Layer 7 of a small transformer language model trained on English Wikipedia (10 layers, counted from 0, width 128).
A neuron's activation on a vector x is squared ReLU(weights . x), where the dot is the dot product.

Input weights of the MLP neurons that the questions are about. A number n stands for n times 0.0016.
n24: 96 -97 48 190 195 -140 12 -48 20 -88 135 -89 8 119 46 203 -93 -58 42 130 63 -180 -86 -141 210 273 166 114 142 -24 247 -168 -68 56 -40 154 63 70 -235 -139 83 -216 0 78 -98 180 -82 -100 88 91 213 8 -206 264 -144 11 32 243 -129 141 27 15 38 -109 57 -19 190 67 -143 12 116 -41 -217 -243 -39 -127 16 -180 -12 36 -130 65 -121 85 106 284 -16 178 23 -77 188 -83 147 -65 23 102 226 99 -190 -190 12 -186 -134 206 -140 -139 -66 -109 -43 185 43 49 -68 48 125 204 -55 79 209 -172 4 52 -205 -170 37 244 -111 11
n27: -251 210 212 23 -53 64 -58 101 110 -247 123 90 216 108 39 -164 -159 -65 -58 257 33 49 -35 0 156 -29 8 -27 75 -86 -54 18 138 222 11 195 99 182 0 174 136 0 61 -18 -33 106 40 -47 302 -26 44 135 -206 -7 -127 66 -86 -152 53 47 -126 -46 -104 308 -104 21 258 77 -31 4 131 42 55 -94 64 -21 -132 -15 99 -61 -7 61 95 -160 202 -21 -169 -38 -183 -140 -186 117 -83 -143 56 52 -169 -14 80 -95 -107 0 89 -151 178 -87 29 -95 -41 18 183 64 14 -152 -147 120 -7 243 41 -180 -193 60 168 0 -100 124 -269 -46
n42: 249 -65 -94 -334 -193 75 171 -244 -147 50 -19 -147 63 8 -65 75 23 -167 -163 15 -205 -4 130 -65 -55 -11 -84 -185 91 59 134 15 111 87 -16 -23 19 179 -46 -31 95 -16 -178 255 -35 -8 92 -53 -148 -43 -268 -4 -283 127 81 186 -63 196 16 37 -19 -71 106 -103 -72 64 92 107 61 207 -110 12 70 120 85 199 -44 -12 44 328 7 -156 -119 268 101 99 -31 8 87 -136 11 -25 42 -83 0 75 203 65 119 16 112 -309 -191 56 96 11 142 88 -121 -70 -86 154 -150 137 -56 292 132 -222 -179 -186 -96 75 48 -275 -49 131 132 -11
n89: -111 -78 -150 46 -109 122 99 96 -22 -131 -43 11 -150 -132 88 77 -18 64 53 -113 0 -26 91 61 -11 124 -198 240 25 205 32 67 -85 7 -172 -188 -303 160 159 -106 188 -38 -78 -36 227 134 -125 -85 -21 -80 87 328 146 -82 -197 -88 88 37 112 -23 -96 -70 -60 122 39 91 119 -76 106 -218 -77 34 -15 259 -147 -24 116 -79 323 7 73 325 47 157 -105 -196 -170 142 -81 -93 138 104 120 -84 76 8 -49 115 -197 157 -64 -7 128 30 7 -121 108 7 -4 -192 -7 35 -7 84 56 88 -44 -32 163 132 -30 -63 83 -50 -19 51 268 -66
n110: 90 -87 -20 38 -175 136 -93 -37 73 -163 -40 -232 -16 236 -21 29 44 -118 -312 23 -173 205 186 102 -4 67 46 196 122 123 -266 -24 66 -79 -216 20 80 221 36 -114 4 -54 -40 -96 -97 -157 -40 -265 -51 37 8 88 94 -12 -215 0 -78 296 -58 170 16 -105 114 187 260 4 -33 -38 -55 56 164 34 61 121 -4 -167 203 -71 -151 87 89 -125 104 42 369 -272 -145 41 126 -137 -63 47 48 -8 -42 -244 236 -295 4 4 -63 -135 223 229 36 187 252 140 248 24 71 78 47 -106 78 -57 -142 118 -4 63 12 -141 -34 119 263 167 -31 -113
n120: -27 -8 85 206 -179 43 44 4 -177 201 83 -217 -156 66 353 74 106 -109 -41 109 88 172 117 -109 0 4 107 259 -60 93 64 165 -113 83 -174 8 149 129 -38 -108 114 -111 34 191 69 -207 -42 34 53 23 277 -99 -32 -72 204 21 -55 123 -118 -231 26 63 243 -106 26 15 -8 -62 -92 163 31 56 216 90 105 116 -12 -144 -8 8 28 32 -4 -48 271 51 -226 111 -127 -305 -56 167 -33 -15 -107 -41 108 93 209 -111 68 -72 -27 -166 -209 -95 -175 -137 -77 38 120 -26 -19 136 134 -98 -212 95 240 -4 134 -323 192 -68 -48 163 30 -155
n178: 118 -43 -16 -159 -153 -94 -8 -223 140 72 -27 -245 -12 -60 -21 -174 -216 12 74 19 79 77 -38 -50 -60 66 -70 289 -12 -36 102 54 -110 -245 86 74 111 -122 48 -16 -118 29 195 67 -20 -111 225 47 -90 205 -372 -12 224 154 -108 -14 -117 82 20 -8 -109 227 58 -205 214 77 -41 266 -79 -307 -24 -113 -184 158 -22 107 168 353 -21 165 124 140 -91 -16 54 -80 80 -21 54 -16 -93 -207 -26 -8 -27 -4 -4 108 -24 -16 -91 -55 148 -292 -138 -94 83 -146 -12 -208 -99 0 131 173 -4 -53 96 317 98 -117 -160 -139 191 31 184 191 -241 42
n238: 106 177 -9 -147 112 -46 -317 64 -90 -34 -35 -254 -137 55 214 -50 -115 -185 -18 -94 -31 -124 132 238 -104 216 -23 163 97 215 186 -250 -188 406 -70 -22 -94 -133 -126 -55 -177 238 265 45 -27 157 -205 -119 40 196 194 125 -8 -9 -103 224 100 -70 -268 38 -88 0 -145 62 83 -83 -116 -227 -122 316 -32 -80 86 168 143 45 -125 216 -168 335 116 -279 -237 -14 337 116 -40 125 13 -98 176 -105 10 105 95 -78 334 122 93 186 -219 -58 -14 -5 -67 31 -49 -18 140 27 262 -26 26 -232 -65 -119 95 -162 171 -183 -5 -83 52 -22 -341 51 -127 26
n264: -29 77 -47 71 -136 40 142 -11 -7 -91 216 76 237 -18 -34 -97 290 149 7 -147 152 -94 134 168 -168 -38 102 -121 -14 43 98 62 4 -65 -128 -80 39 -131 152 -193 120 199 201 -131 -28 42 144 49 -94 132 124 78 17 63 -115 -19 93 -260 -18 -11 76 17 55 84 -24 62 132 -27 -59 207 108 -41 39 -144 78 91 7 -214 -360 234 -110 -51 4 -22 -177 -145 -156 -153 7 186 -48 124 -87 48 -81 210 -115 -7 -165 62 15 -70 61 -99 -28 -255 -60 -162 54 -46 -56 -10 62 -122 29 -69 -21 -195 -4 -63 -95 29 -351 147 97 30 -111 10
n280: 70 85 47 292 108 -254 235 161 -137 -96 -67 -22 -95 -160 11 -242 -14 49 124 -48 61 121 -125 -38 -138 46 156 150 18 -62 135 -169 26 152 0 -64 -11 -23 151 164 134 135 -180 -40 36 7 18 -71 60 -33 -22 -93 10 -43 -215 42 216 -75 -78 282 21 -118 14 -36 25 88 -115 -295 83 93 -165 19 -11 -150 146 -48 15 105 -135 -186 -208 41 -89 -4 -139 168 356 -85 -123 190 7 0 74 109 -83 51 -4 -152 -39 19 19 18 -131 268 -146 -107 -50 -36 -134 -7 77 -112 -84 15 -44 44 -141 -279 -37 -8 100 44 -169 -117 -53 81 42 170
n287: 113 -150 -39 -20 197 -93 112 201 73 -41 -37 -23 81 31 -60 -70 60 -45 228 -219 -95 -81 -56 32 -12 41 -169 126 175 209 -41 253 85 66 -208 52 -103 -140 266 19 -81 190 116 -220 -129 -30 -279 41 -101 -35 -15 -11 175 11 -8 -72 -39 -158 27 40 22 -114 141 102 126 56 -98 7 -40 34 -101 -88 -31 90 -100 -209 165 -36 -75 -240 7 83 -129 -106 186 87 46 -110 -167 -39 19 -198 -70 4 91 82 -247 -25 -196 251 -463 -15 146 75 4 -210 215 -11 -65 172 67 -22 -44 104 23 -194 19 -175 -207 0 -75 -59 12 15 280 118 -67 110
n310: 23 246 175 -206 -203 158 168 -148 119 -151 188 -108 139 212 87 18 -319 263 -85 -64 227 79 -81 87 -253 -4 80 161 -125 97 108 -227 -311 140 -94 -18 -182 -345 77 -69 -77 57 -18 41 41 -209 81 -255 120 60 128 -5 -34 -5 -176 -119 162 -169 145 178 -228 44 18 131 -13 -115 -47 113 -28 288 -14 -282 -174 -29 65 25 9 52 -132 -193 109 -122 18 19 133 13 -45 47 -138 -160 -89 58 235 -155 174 20 -57 102 -221 14 -156 247 -60 -127 261 -265 59 -77 -179 -9 130 -106 -278 -317 149 -264 -183 296 -47 -38 -42 -84 -62 287 -48 -146 -9 276
n331: -48 0 17 32 -216 3 -25 31 7 -14 73 86 82 112 53 85 -36 7 -20 32 -47 -140 140 156 -88 85 -35 156 308 -17 7 92 -58 -151 -45 -72 -47 240 144 75 7 125 23 -124 -110 -57 -3 115 0 108 -148 -170 16 -193 -70 -231 146 83 79 -163 -102 -61 -13 -133 3 137 163 137 0 -119 157 187 27 -283 -88 94 -79 17 28 17 -52 28 -137 -3 -199 64 214 93 -7 10 -62 -11 -40 23 45 -90 -18 132 46 -48 -70 79 176 93 -90 -135 -86 -87 -111 165 65 156 65 -71 168 102 145 425 -96 196 148 -76 -133 79 46 63 82 52
n363: 83 136 78 -210 72 8 43 70 -224 104 -16 -263 140 -95 -13 219 145 52 232 -96 16 -257 243 224 -58 8 235 -46 -56 -50 -56 -20 191 192 -126 -64 -102 -73 -28 -210 259 -123 -68 179 24 -8 -8 -64 -52 222 139 49 248 161 -55 26 -141 -59 -25 73 24 -122 -40 270 -24 -79 42 31 250 157 -191 43 131 257 -219 -150 29 -21 13 248 116 113 -16 190 148 -62 20 8 12 67 -8 47 -175 -32 -172 -70 -124 -122 85 -8 -76 -289 135 63 16 128 -57 57 -283 -245 83 47 24 70 229 -249 160 -14 205 55 -369 134 170 84 34 -138 -16 55
n410: -109 145 -244 -130 135 41 116 51 -144 -97 -112 21 122 44 7 -306 -10 -121 181 -54 -27 252 154 138 -41 -69 -10 28 -177 207 -43 39 34 -107 55 115 23 21 -57 145 -188 35 10 80 -37 120 -7 66 171 -7 27 90 78 -352 126 -164 24 -149 176 124 141 -175 65 -159 -150 10 114 54 -56 36 -116 91 -30 111 106 86 179 -168 97 -93 43 90 -113 3 -84 19 40 -28 78 7 88 121 115 -13 157 54 196 220 -129 38 118 -53 -7 218 99 168 153 -10 47 67 37 -42 10 -10 27 51 -30 -64 -100 109 59 -134 -3 -66 -7 123 -62 -84
n417: -33 103 -112 -41 -64 196 -45 23 -108 -125 0 140 268 -115 172 50 58 236 134 138 29 -20 -126 -14 69 -89 -242 -105 121 -23 -61 -48 126 60 181 -19 143 -117 -166 -59 35 7 -77 -75 55 32 -229 -115 -32 79 -108 45 -61 -177 170 12 40 3 30 65 -54 113 -267 23 -22 -114 -114 -118 41 93 -20 -161 -216 -7 -43 -109 -188 92 -30 40 -39 -7 65 -152 156 -37 16 -114 245 37 92 207 63 -76 -200 81 17 -98 10 24 -41 26 -43 262 -19 -125 42 -42 -49 95 -141 63 -44 82 -67 -136 -36 -176 50 -153 -77 63 7 196 -82 43 -22 16
n446: -8 -58 0 -33 -69 112 136 -147 43 67 -42 141 111 301 -336 235 -23 38 -104 11 -293 76 222 -17 -43 -207 -117 -37 249 -155 62 92 16 -44 303 27 -78 128 43 28 171 -49 4 78 266 -231 -159 23 -77 143 193 27 44 -144 20 7 123 162 -105 -203 -115 -11 -23 163 -8 -53 315 161 -41 112 -44 -37 75 -88 -56 197 -8 82 94 53 14 121 -86 -154 212 -4 39 165 111 -36 0 179 -63 46 26 30 230 -213 147 -222 -77 27 166 113 -77 -116 -249 -214 59 -196 -203 -152 137 79 -108 52 -193 -22 193 -41 -85 205 -176 46 -33 -18 -38 19
n447: 12 -4 37 97 117 45 -17 -127 -214 150 325 -153 -163 159 77 -213 -56 126 -63 -57 124 -74 -63 -145 -24 -126 -112 75 -173 192 60 118 -70 277 42 -32 64 131 52 110 47 163 -257 56 209 -44 124 -83 110 20 137 12 75 -72 168 -7 102 -104 -141 -162 -32 39 71 123 -165 59 -58 54 84 -48 172 144 -101 -146 176 86 79 -139 -42 -91 48 -187 -12 -137 130 260 72 187 102 -150 -16 363 86 -235 -127 -4 207 204 -24 -154 146 16 -130 -212 -203 -115 -263 -64 -41 -81 93 20 -43 -24 181 -70 259 -244 -112 -46 -158 99 290 107 59 -57 -86 -306
n465: -39 -51 53 190 69 -93 106 -7 24 -149 -86 7 -4 14 -166 67 -93 -116 -55 -16 -63 -89 171 81 -348 -24 47 -318 -17 -42 -165 -170 -117 -282 -25 -7 -17 -95 -97 21 -104 105 -195 42 -125 -7 172 62 38 229 -199 7 33 62 -117 22 85 -7 233 -166 -99 -114 -51 79 204 -34 -147 -93 -84 127 11 124 112 -115 27 125 22 -36 -210 -119 -26 -151 -131 90 0 76 160 122 207 111 -153 -7 -179 176 -50 60 15 91 -72 -133 76 14 -28 119 -7 48 -245 87 7 -14 64 172 47 -53 -232 -4 214 -8 -79 167 129 -100 153 -130 66 33 41 44
n502: -47 -225 3 -24 47 27 -31 166 118 -184 -19 -100 -33 30 -69 169 16 93 29 -22 -156 166 -51 17 -109 -48 -111 -71 35 -17 -151 130 37 107 141 -61 16 -137 -16 -10 -87 102 64 55 0 72 -39 96 57 -158 23 36 -254 -113 194 -124 46 -121 67 103 22 -142 -83 52 16 38 94 -43 24 174 -312 -58 -158 28 -118 179 -188 -20 68 61 230 7 -23 199 64 149 156 -114 -79 -165 -204 -76 94 -32 -53 123 51 116 -71 158 -98 -48 -85 255 -19 -225 158 120 30 -7 -48 -145 13 -99 30 50 -36 15 194 -58 -151 -33 129 10 -120 -86 -35 -63

Each question shows a token from some text and the vector x that enters the MLP there. A number n stands for n times 0.013.

"u": 15 45 61 22 40 -23 32 89 -16 64 12 117 13 85 98 -67 141 -161 -93 -52 27 -99 -20 112 -59 -6 85 77 10 -26 8 -54 -19 -1 -11 64 -63 34 -95 -45 20 21 73 -87 7 -78 167 -46 33 -154 40 -88 -104 80 -14 -30 96 97 -74 5 74 -57 -5 -98 -107 -64 -1 73 -25 -46 64 68 -78 -32 -72 -17 26 119 -54 69 -102 -10 65 -66 133 98 -49 -28 24 64 135 -4 74 -26 160 -74 -116 14 58 33 70 32 49 -159 53 98 68 170 71 -57 142 -78 -88 86 -17 120 146 -178 -100 9 98 -18 16 29 -88 -47 101 -16
Which three neurons fire most, strongest first? n238, n42, n447

"t": -55 -47 58 44 23 -34 -73 -30 38 48 53 48 66 -20 45 -76 62 -109 -53 101 37 -12 -72 41 -30 -60 104 -5 -82 -106 25 31 5 -35 53 12 -134 -60 -21 87 24 31 -28 -48 18 -121 15 36 55 -192 34 95 -51 67 -10 75 -55 25 -1 -76 87 30 -79 -31 -45 -2 -49 128 79 -156 -10 78 -4 -47 53 -13 -138 -58 0 -10 -89 205 7 -165 -5 53 -226 -20 -12 44 89 -48 117 -50 15 -146 66 -47 94 -22 13 -53 -71 -134 44 -4 -2 176 92 77 134 -20 -114 -11 133 98 68 -93 -143 59 -9 -39 16 -36 -18 -210 10 -55
Which neuron lights up most? n447

"ur": -42 -30 94 -77 -30 52 31 14 9 -53 19 143 -26 57 47 -159 115 -19 -131 32 6 -49 14 117 -48 -13 65 51 -54 34 -29 29 89 65 86 45 20 34 22 54 1 -55 121 24 -18 -36 38 -23 115 -201 63 62 -170 109 13 5 -127 5 88 43 57 -48 -44 24 -15 6 28 -3 -32 -78 -40 -23 88 37 39 -55 -4 -41 -11 40 -82 49 44 -64 6 49 -106 -84 79 59 117 -52 -13 -69 -35 -92 -73 -3 13 125 72 18 53 -57 -94 -23 -81 271 160 -19 -81 -84 -107 -23 53 4 50 -110 -70 -88 81 -36 138 -51 -264 -84 133 13
The most active neuron and its activation: n27, at about 8.2

"es": -132 -119 -20 -33 76 34 -1 -60 110 77 17 102 -10 71 -80 25 76 -55 8 -56 45 -18 -28 72 -38 30 44 -10 -25 -157 -24 43 -1 32 -34 -128 -71 -98 -62 -53 40 -33 -20 12 29 -97 -20 66 8 -45 72 -17 -145 30 -74 -24 113 114 18 -17 114 -112 24 -71 -95 -23 -31 85 2 -7 -31 78 -43 -65 7 157 -12 10 70 82 -50 -5 137 -194 89 72 -164 143 -52 89 40 -103 51 51 49 -94 35 -113 86 -64 70 106 110 -81 -47 -41 -177 140 57 64 75 -90 -5 112 -8 72 -69 -119 -112 129 10 -64 88 -39 -71 -140 9 52
The most active neuron and its activation: n446, at about 22

"k": -71 -126 -56 21 50 -28 70 80 -9 52 -48 130 5 -61 19 -7 28 -142 26 -92 -2 5 -92 156 -6 -95 144 7 -93 -51 96 23 -25 -129 55 36 -61 -10 -140 -26 -62 -33 -69 -41 40 -50 189 58 -10 -74 22 97 9 0 32 25 26 -19 -95 -17 11 -80 -21 -133 -72 37 -87 40 45 18 -103 92 -25 -23 78 13 -4 -55 7 110 -1 -104 13 -56 -21 -26 -111 67 -48 139 87 -72 -97 -41 182 -45 11 -25 94 -43 43 93 -33 -45 -101 -130 -31 315 50 86 -97 -62 -23 22 38 84 -5 -30 -51 7 -50 -104 89 -59 -36 -107 140 91
Which two neurons fire most, strongest first? n465, n410

"e": 14 -46 97 -29 -104 -43 -124 -60 -34 25 50 86 -29 -78 26 0 -1 -3 75 -65 14 53 -73 61 -22 45 146 34 -3 -153 -13 -57 51 -44 -34 -56 -20 -106 -46 -31 72 49 -53 -75 -68 -30 128 22 104 -97 3 -51 -148 37 -130 -92 106 -84 3 59 -10 -185 -85 -164 17 -11 -109 52 52 -145 6 79 -7 -1 100 143 32 -26 -38 -3 67 7 158 -61 104 16 -94 30 -46 152 47 -34 17 -4 66 -124 6 45 63 -183 51 113 102 -50 -6 -10 -130 144 58 75 31 8 -126 -44 103 76 169 -12 -54 97 14 -28 117 42 -29 -58 54 -23
Which neuron lights up most? n331

"in": 29 -30 -77 5 57 -91 37 -69 67 43 -121 96 36 96 70 29 48 -30 -7 -66 31 -8 -124 110 -34 -102 30 -11 19 -45 16 -61 115 -110 44 78 -90 -138 -155 17 -82 -64 117 -80 -21 23 32 35 99 -213 23 57 -78 66 39 -22 -39 -103 -64 20 129 -192 -20 -148 -65 -11 112 103 59 -21 -101 -44 -90 91 -65 154 60 -20 -62 -35 -64 72 60 -106 4 -12 -45 28 21 92 -53 -109 -28 -84 6 -62 -44 16 80 38 31 96 55 -57 9 -103 12 131 86 30 2 42 -96 87 79 30 9 -127 -100 -27 94 -1 -57 -102 -181 -101 28 -78
Which neuron lights up most? n410

"a": -40 -43 -54 -84 43 16 -79 12 74 48 -21 107 -18 7 82 17 89 -66 -14 -79 46 -56 -1 215 -12 -136 41 68 -19 -58 -74 -18 39 27 47 122 12 -29 -89 99 -24 60 10 10 -59 -12 104 -58 5 -67 80 -31 -31 31 -51 -67 30 -8 -145 39 -35 -134 -83 -147 30 21 49 33 -61 -40 12 72 -128 -35 -31 66 -29 -3 118 50 2 -86 214 -15 107 37 8 80 31 145 80 -131 51 -12 -24 -99 -31 -92 25 75 73 20 -14 -22 -4 -148 29 353 73 18 4 31 -63 87 95 6 29 79 56 44 110 -56 13 -108 -73 -9 64 141
Which three neurons fire most, strongest first? n502, n331, n238

".": -98 -135 -36 -130 103 -106 -114 14 -6 -4 53 85 -99 18 98 -48 -104 -100 62 -32 75 -21 -27 126 -72 -49 63 -16 -147 -48 42 48 -19 22 -4 -24 -147 -116 -121 -21 34 -111 12 79 -52 -81 41 91 92 -60 29 -86 -140 57 -38 48 -38 78 -139 -13 93 -28 -32 10 -9 -4 45 13 -27 -55 -53 10 10 -142 76 88 33 -59 38 -5 -58 98 117 -40 77 -31 -116 -1 33 104 43 47 70 -29 -44 -130 -67 -30 -3 90 -100 -60 203 -221 41 118 -70 184 -52 95 -72 -40 -5 26 -109 108 -66 -37 -55 72 -34 11 -6 57 3 51 -4 -85
Which neuron lights up most? n27

"s ": -81 -173 35 -13 118 98 -167 -77 137 56 -1 99 52 46 87 -49 31 -174 69 9 0 -92 39 19 -58 -19 65 38 -28 -56 39 -16 56 6 -99 32 21 -152 -33 -51 -44 -129 -24 95 130 -70 75 11 -17 -33 -48 -109 -174 99 7 13 -112 120 26 28 104 -45 50 88 -94 14 8 51 -98 -25 -10 -84 -56 -48 -32 115 -63 34 60 -99 35 22 72 -33 -21 73 -59 40 -43 -3 72 25 -13 102 -23 -102 -25 -170 201 -42 -36 43 52 -162 -24 5 -18 89 89 59 -209 -43 -122 85 0 -36 -43 -51 -102 79 21 11 -54 -78 -61 -9 77 38
Which neuron lights up most? n446

"ear": -23 -146 6 -39 111 62 -9 43 31 45 -99 145 -76 63 10 -161 52 -11 -118 125 58 -160 -187 8 -116 -4 56 -90 74 84 -49 -67 49 -38 -22 83 -34 -55 -56 -7 76 -164 9 -54 -46 -88 -35 36 -52 -146 28 -44 -144 119 -42 15 -123 -18 -47 65 34 -129 -26 -75 93 22 7 33 58 -157 -27 37 42 52 -60 -26 -30 -33 85 -70 50 40 33 -64 108 61 -71 2 90 185 30 65 67 91 56 -63 -94 -86 48 -13 117 -24 4 -36 41 -66 -137 138 68 -3 -86 -10 -1 -22 32 -62 46 32 -22 75 45 -61 2 -97 -218 -33 -14 -17
Which neuron lights up most? n465

"d": -41 -86 74 -43 -73 48 -128 58 -47 92 -60 -35 -177 53 -44 11 -45 19 21 -4 79 -175 -69 79 -16 34 -44 162 -114 -56 -26 -25 97 5 55 119 -105 -36 -137 -4 -50 -40 44 -107 -14 -168 127 1 -51 -32 81 -51 74 60 -1 8 -58 3 -14 -60 38 10 -75 -105 -31 91 -60 128 68 -124 -44 -40 72 11 71 3 71 -30 19 -10 -118 -83 73 -19 -111 -18 37 -12 -56 191 107 13 3 69 53 -108 -14 -79 48 18 13 28 104 -88 38 -123 56 276 113 32 -55 38 -60 90 50 82 -24 71 -91 -99 4 0 -115 -90 -29 -70 9 48
Which neuron lights up most? n178

"b": -50 -100 17 -3 -52 55 33 35 57 75 -34 -52 -123 -15 84 -98 -59 -28 -2 -45 190 -15 -71 188 -8 -49 36 -62 -182 -3 -48 -19 -13 76 20 48 -67 -173 -121 -26 34 -54 40 -117 23 -111 16 45 -82 -109 66 -24 -108 77 113 -31 -63 -49 -1 88 66 -100 -39 -61 -31 3 -79 52 -9 -83 -100 39 74 55 -29 49 -22 -72 -105 -4 -59 -20 -12 26 6 -46 72 -152 1 126 42 -60 -18 65 56 -12 -15 -115 -42 -70 131 10 18 -126 -108 -127 20 157 180 94 -193 17 -131 -21 -37 22 -91 -38 42 -18 -33 38 -117 -130 -39 -42 97 28
Which three neurons fire most, strongest first? n264, n280, n502

"h ": -81 -108 -28 -19 104 115 -190 7 130 39 -121 109 -57 -48 34 13 57 -86 -40 -37 -64 -22 28 147 -78 23 95 45 -140 28 82 -25 87 -58 49 134 -26 -131 55 -40 -45 -197 -57 61 83 53 185 -23 -17 2 31 -42 -85 -6 -8 -37 -17 51 -75 49 154 1 18 -101 -48 -53 -29 10 -42 25 -86 59 -82 -39 30 2 6 -2 46 -83 -45 22 -10 -2 54 43 -93 -88 -69 44 27 -17 1 2 96 -15 -97 28 142 -18 1 18 -11 -27 -54 -7 54 249 75 26 -229 -61 -245 63 2 36 38 -28 -82 76 38 80 -46 -15 -52 -55 32 -6
The most active neuron and its activation: n410, at about 2.6

"on": -46 -199 -115 6 79 -18 12 49 107 10 90 236 -29 -19 32 4 113 -108 -6 -24 0 -146 -100 76 3 -5 32 45 8 -63 21 59 24 -40 6 -70 -21 -64 12 -21 -24 16 50 97 52 -73 58 23 -67 -106 20 129 12 74 -59 -4 58 137 3 106 122 -115 -48 -41 -53 -38 -32 159 55 54 -92 120 -93 -31 -8 16 -89 -33 6 -21 -25 -17 72 -40 68 -52 -165 83 16 96 69 40 -36 -31 88 -58 -75 -56 148 -51 -23 -16 85 -79 95 -152 22 254 43 -12 39 -81 -4 45 91 51 -15 27 -55 31 -73 -104 32 -108 -99 -63 156 -28
Which neuron lights up most? n89

"th": -132 -17 -81 20 156 37 11 -52 55 25 26 143 -7 -19 -60 -14 21 -5 -17 116 19 -49 -27 135 -80 -28 75 -74 -14 -156 -10 48 13 50 36 36 4 -106 2 8 -106 -49 -57 -34 -56 -72 142 56 -15 -94 110 -29 -75 131 -120 14 189 -78 -99 -114 -39 -93 -68 -28 19 -29 -106 47 -120 -27 -108 201 138 -73 95 -4 12 1 73 8 -33 -6 13 -97 38 -89 -55 125 -57 92 58 -45 -17 54 35 16 -80 -53 70 -69 87 37 61 -59 -100 -110 -31 136 51 -9 -84 80 -91 38 99 127 -114 -15 52 122 -76 -3 109 -44 -101 -107 80 27
Which neuron lights up most? n465

"s": 112 -102 -5 -48 -47 50 -83 16 -18 67 -39 13 -80 20 -12 -39 -17 41 96 82 89 -18 -43 148 37 -40 -42 -24 -109 -43 2 8 117 58 36 48 55 -120 -150 15 11 -27 41 -111 -25 -190 90 53 -44 -49 113 -28 13 113 14 43 3 -22 -79 105 199 52 0 -5 -70 19 -57 60 17 -154 -116 -72 29 159 -41 45 -37 -2 -17 -1 -94 26 -92 -152 -53 -52 49 10 -100 193 58 32 69 1 106 20 62 -199 86 54 60 -13 52 -110 5 -91 -67 176 126 113 -67 9 -34 -48 -12 50 10 -91 91 18 66 98 -3 -40 59 -117 92 53
Which two neurons fire most, strongest first? n280, n363

"r": -6 -55 147 -81 -30 74 -93 20 4 25 -92 36 -90 45 33 -21 40 2 53 134 0 -25 98 168 44 -46 56 83 -127 -32 -3 25 -8 13 6 86 9 -108 -94 -40 67 -16 52 22 9 -148 -81 15 83 -129 103 -10 -81 -23 63 15 61 -16 -22 86 51 39 -6 -31 22 7 -29 17 6 -143 -35 37 74 179 -79 29 22 -14 -90 -65 -120 78 45 -162 -93 18 76 3 35 170 12 46 -31 -80 -14 -59 -65 -39 -55 52 -44 11 104 -87 -37 -63 -22 315 38 88 -141 -65 -145 15 86 15 0 58 -103 -147 58 9 -32 -85 -18 -17 124 124
Which neuron lights up most? n287

"ent": -169 -112 -78 31 106 -137 -110 33 -24 54 -85 117 42 -6 24 -38 115 -22 -80 67 53 -110 -43 10 -20 -8 119 -6 7 -82 -25 -7 -9 12 -47 13 29 -19 -13 3 35 -70 21 58 -67 -116 -19 12 28 -175 100 18 -49 54 -59 -45 -10 43 23 -82 -2 -128 44 -41 4 56 -79 -25 62 -83 -48 55 12 -124 23 57 -80 -130 -83 -7 -32 84 195 -105 -41 -6 -138 79 64 87 72 -19 105 -139 28 -95 -114 -62 100 -61 27 66 67 -76 -22 -119 -98 207 144 116 54 63 -106 -3 30 81 -7 -56 -171 34 -20 -98 -18 -26 -73 -120 0 75
Which neuron lights up most? n27

"al": 90 10 -31 38 79 34 29 -2 13 1 -13 70 -81 -2 -27 -48 -28 79 -134 18 78 -80 48 235 -6 61 42 -25 -98 -105 -96 -90 73 111 12 80 -120 -44 -133 -3 51 -64 57 -45 -39 -56 5 93 102 -112 171 -33 -66 127 10 -136 -180 -19 -1 67 82 47 -88 -71 -93 -26 -55 119 20 -23 -22 -3 49 73 -52 -2 -21 -77 -121 -61 -66 -1 37 -94 -36 3 -5 5 -46 185 -55 -8 -32 -59 -74 109 -14 -85 79 9 22 43 55 -148 31 -74 1 194 55 59 -203 -29 -98 -43 -22 34 -10 12 -25 -9 76 -112 64 -115 8 -18 123 99
Which three neurons fire most, strongest first? n264, n310, n363

"B": -31 -143 67 35 -95 130 -81 -4 38 138 -52 90 -31 66 -30 -58 -98 -76 -12 -98 207 11 -124 210 1 -57 116 4 -127 -34 15 -53 50 -26 77 28 48 -68 -195 28 -35 -50 15 -157 50 -13 75 -23 62 -135 67 2 -15 -9 87 0 -74 -70 21 30 7 -68 -72 -12 -73 40 -92 62 24 34 -86 33 7 46 16 59 -51 -52 -30 -77 -68 59 -77 -42 86 -170 51 -67 60 118 -13 12 27 48 56 -38 -9 4 -3 -4 79 -46 4 -53 11 -123 38 277 93 65 -153 -27 -102 57 17 53 -81 -8 3 51 32 -26 -52 -90 -52 -8 168 19
Which neuron lights up most? n410

"A": 47 -141 50 -31 68 99 -43 -35 -12 106 -93 193 -20 82 71 -49 -5 84 76 19 136 31 17 182 54 -24 99 -26 -81 -13 -16 -12 23 -39 195 4 115 -34 -62 -20 54 -49 53 -85 -19 -73 -1 -5 112 -145 47 16 -43 -65 -26 -90 -25 79 -10 106 115 -31 -76 -84 21 39 -87 4 0 32 -46 -21 -3 0 37 -23 -13 83 -51 -27 -110 -90 -71 -165 48 -17 -18 26 -46 150 24 -23 21 78 -69 57 -145 89 158 -9 85 96 -15 -84 -45 -89 -20 207 29 106 -74 95 -142 79 39 177 -66 28 75 29 109 -107 -35 -36 -20 6 61 7
Which two neurons fire most, strongest first? n417, n280

"it": 10 -6 79 -22 113 -24 -92 40 5 138 -136 167 -2 53 63 4 40 -166 -66 -45 -1 -80 -4 -40 -37 15 127 -109 -31 -77 42 -1 11 -5 -122 -2 -181 19 -61 1 53 -44 22 -35 -58 -83 38 -21 12 -136 -41 97 -73 132 -173 -69 -24 -68 -89 -39 75 -34 -16 -25 -30 -21 -35 44 -123 -49 73 -45 -6 -34 85 3 -21 -37 -77 -13 -110 161 80 -85 2 -7 -187 34 21 29 -19 13 37 0 20 -64 -146 11 14 -54 -5 -11 43 -120 -7 -81 -116 159 140 -42 99 38 -52 18 13 82 37 -24 -174 90 -35 -117 -3 20 -86 -239 30 -30
Which neuron lights up most? n27

"v": -187 -10 -10 -40 47 107 42 65 -35 42 -6 60 -45 101 15 -17 11 -100 16 -20 51 -85 -97 103 69 -55 99 69 -71 -109 25 -59 12 -110 -67 -36 -26 7 -39 146 -32 53 147 35 21 6 72 -2 -13 -2 4 40 -56 98 -16 -79 64 121 -48 -31 86 -34 -58 -100 -116 2 -69 16 -9 -8 -33 128 -32 -1 29 58 -143 127 29 -29 -96 -22 129 -179 55 -54 -48 94 73 128 192 24 44 -96 84 -162 -117 -14 66 -48 61 88 -19 -133 38 -90 -43 153 97 -7 17 3 79 -77 140 18 85 -111 -38 35 -18 -20 6 -116 -188 5 3 49
Which three neurons fire most, strongest first? n238, n447, n27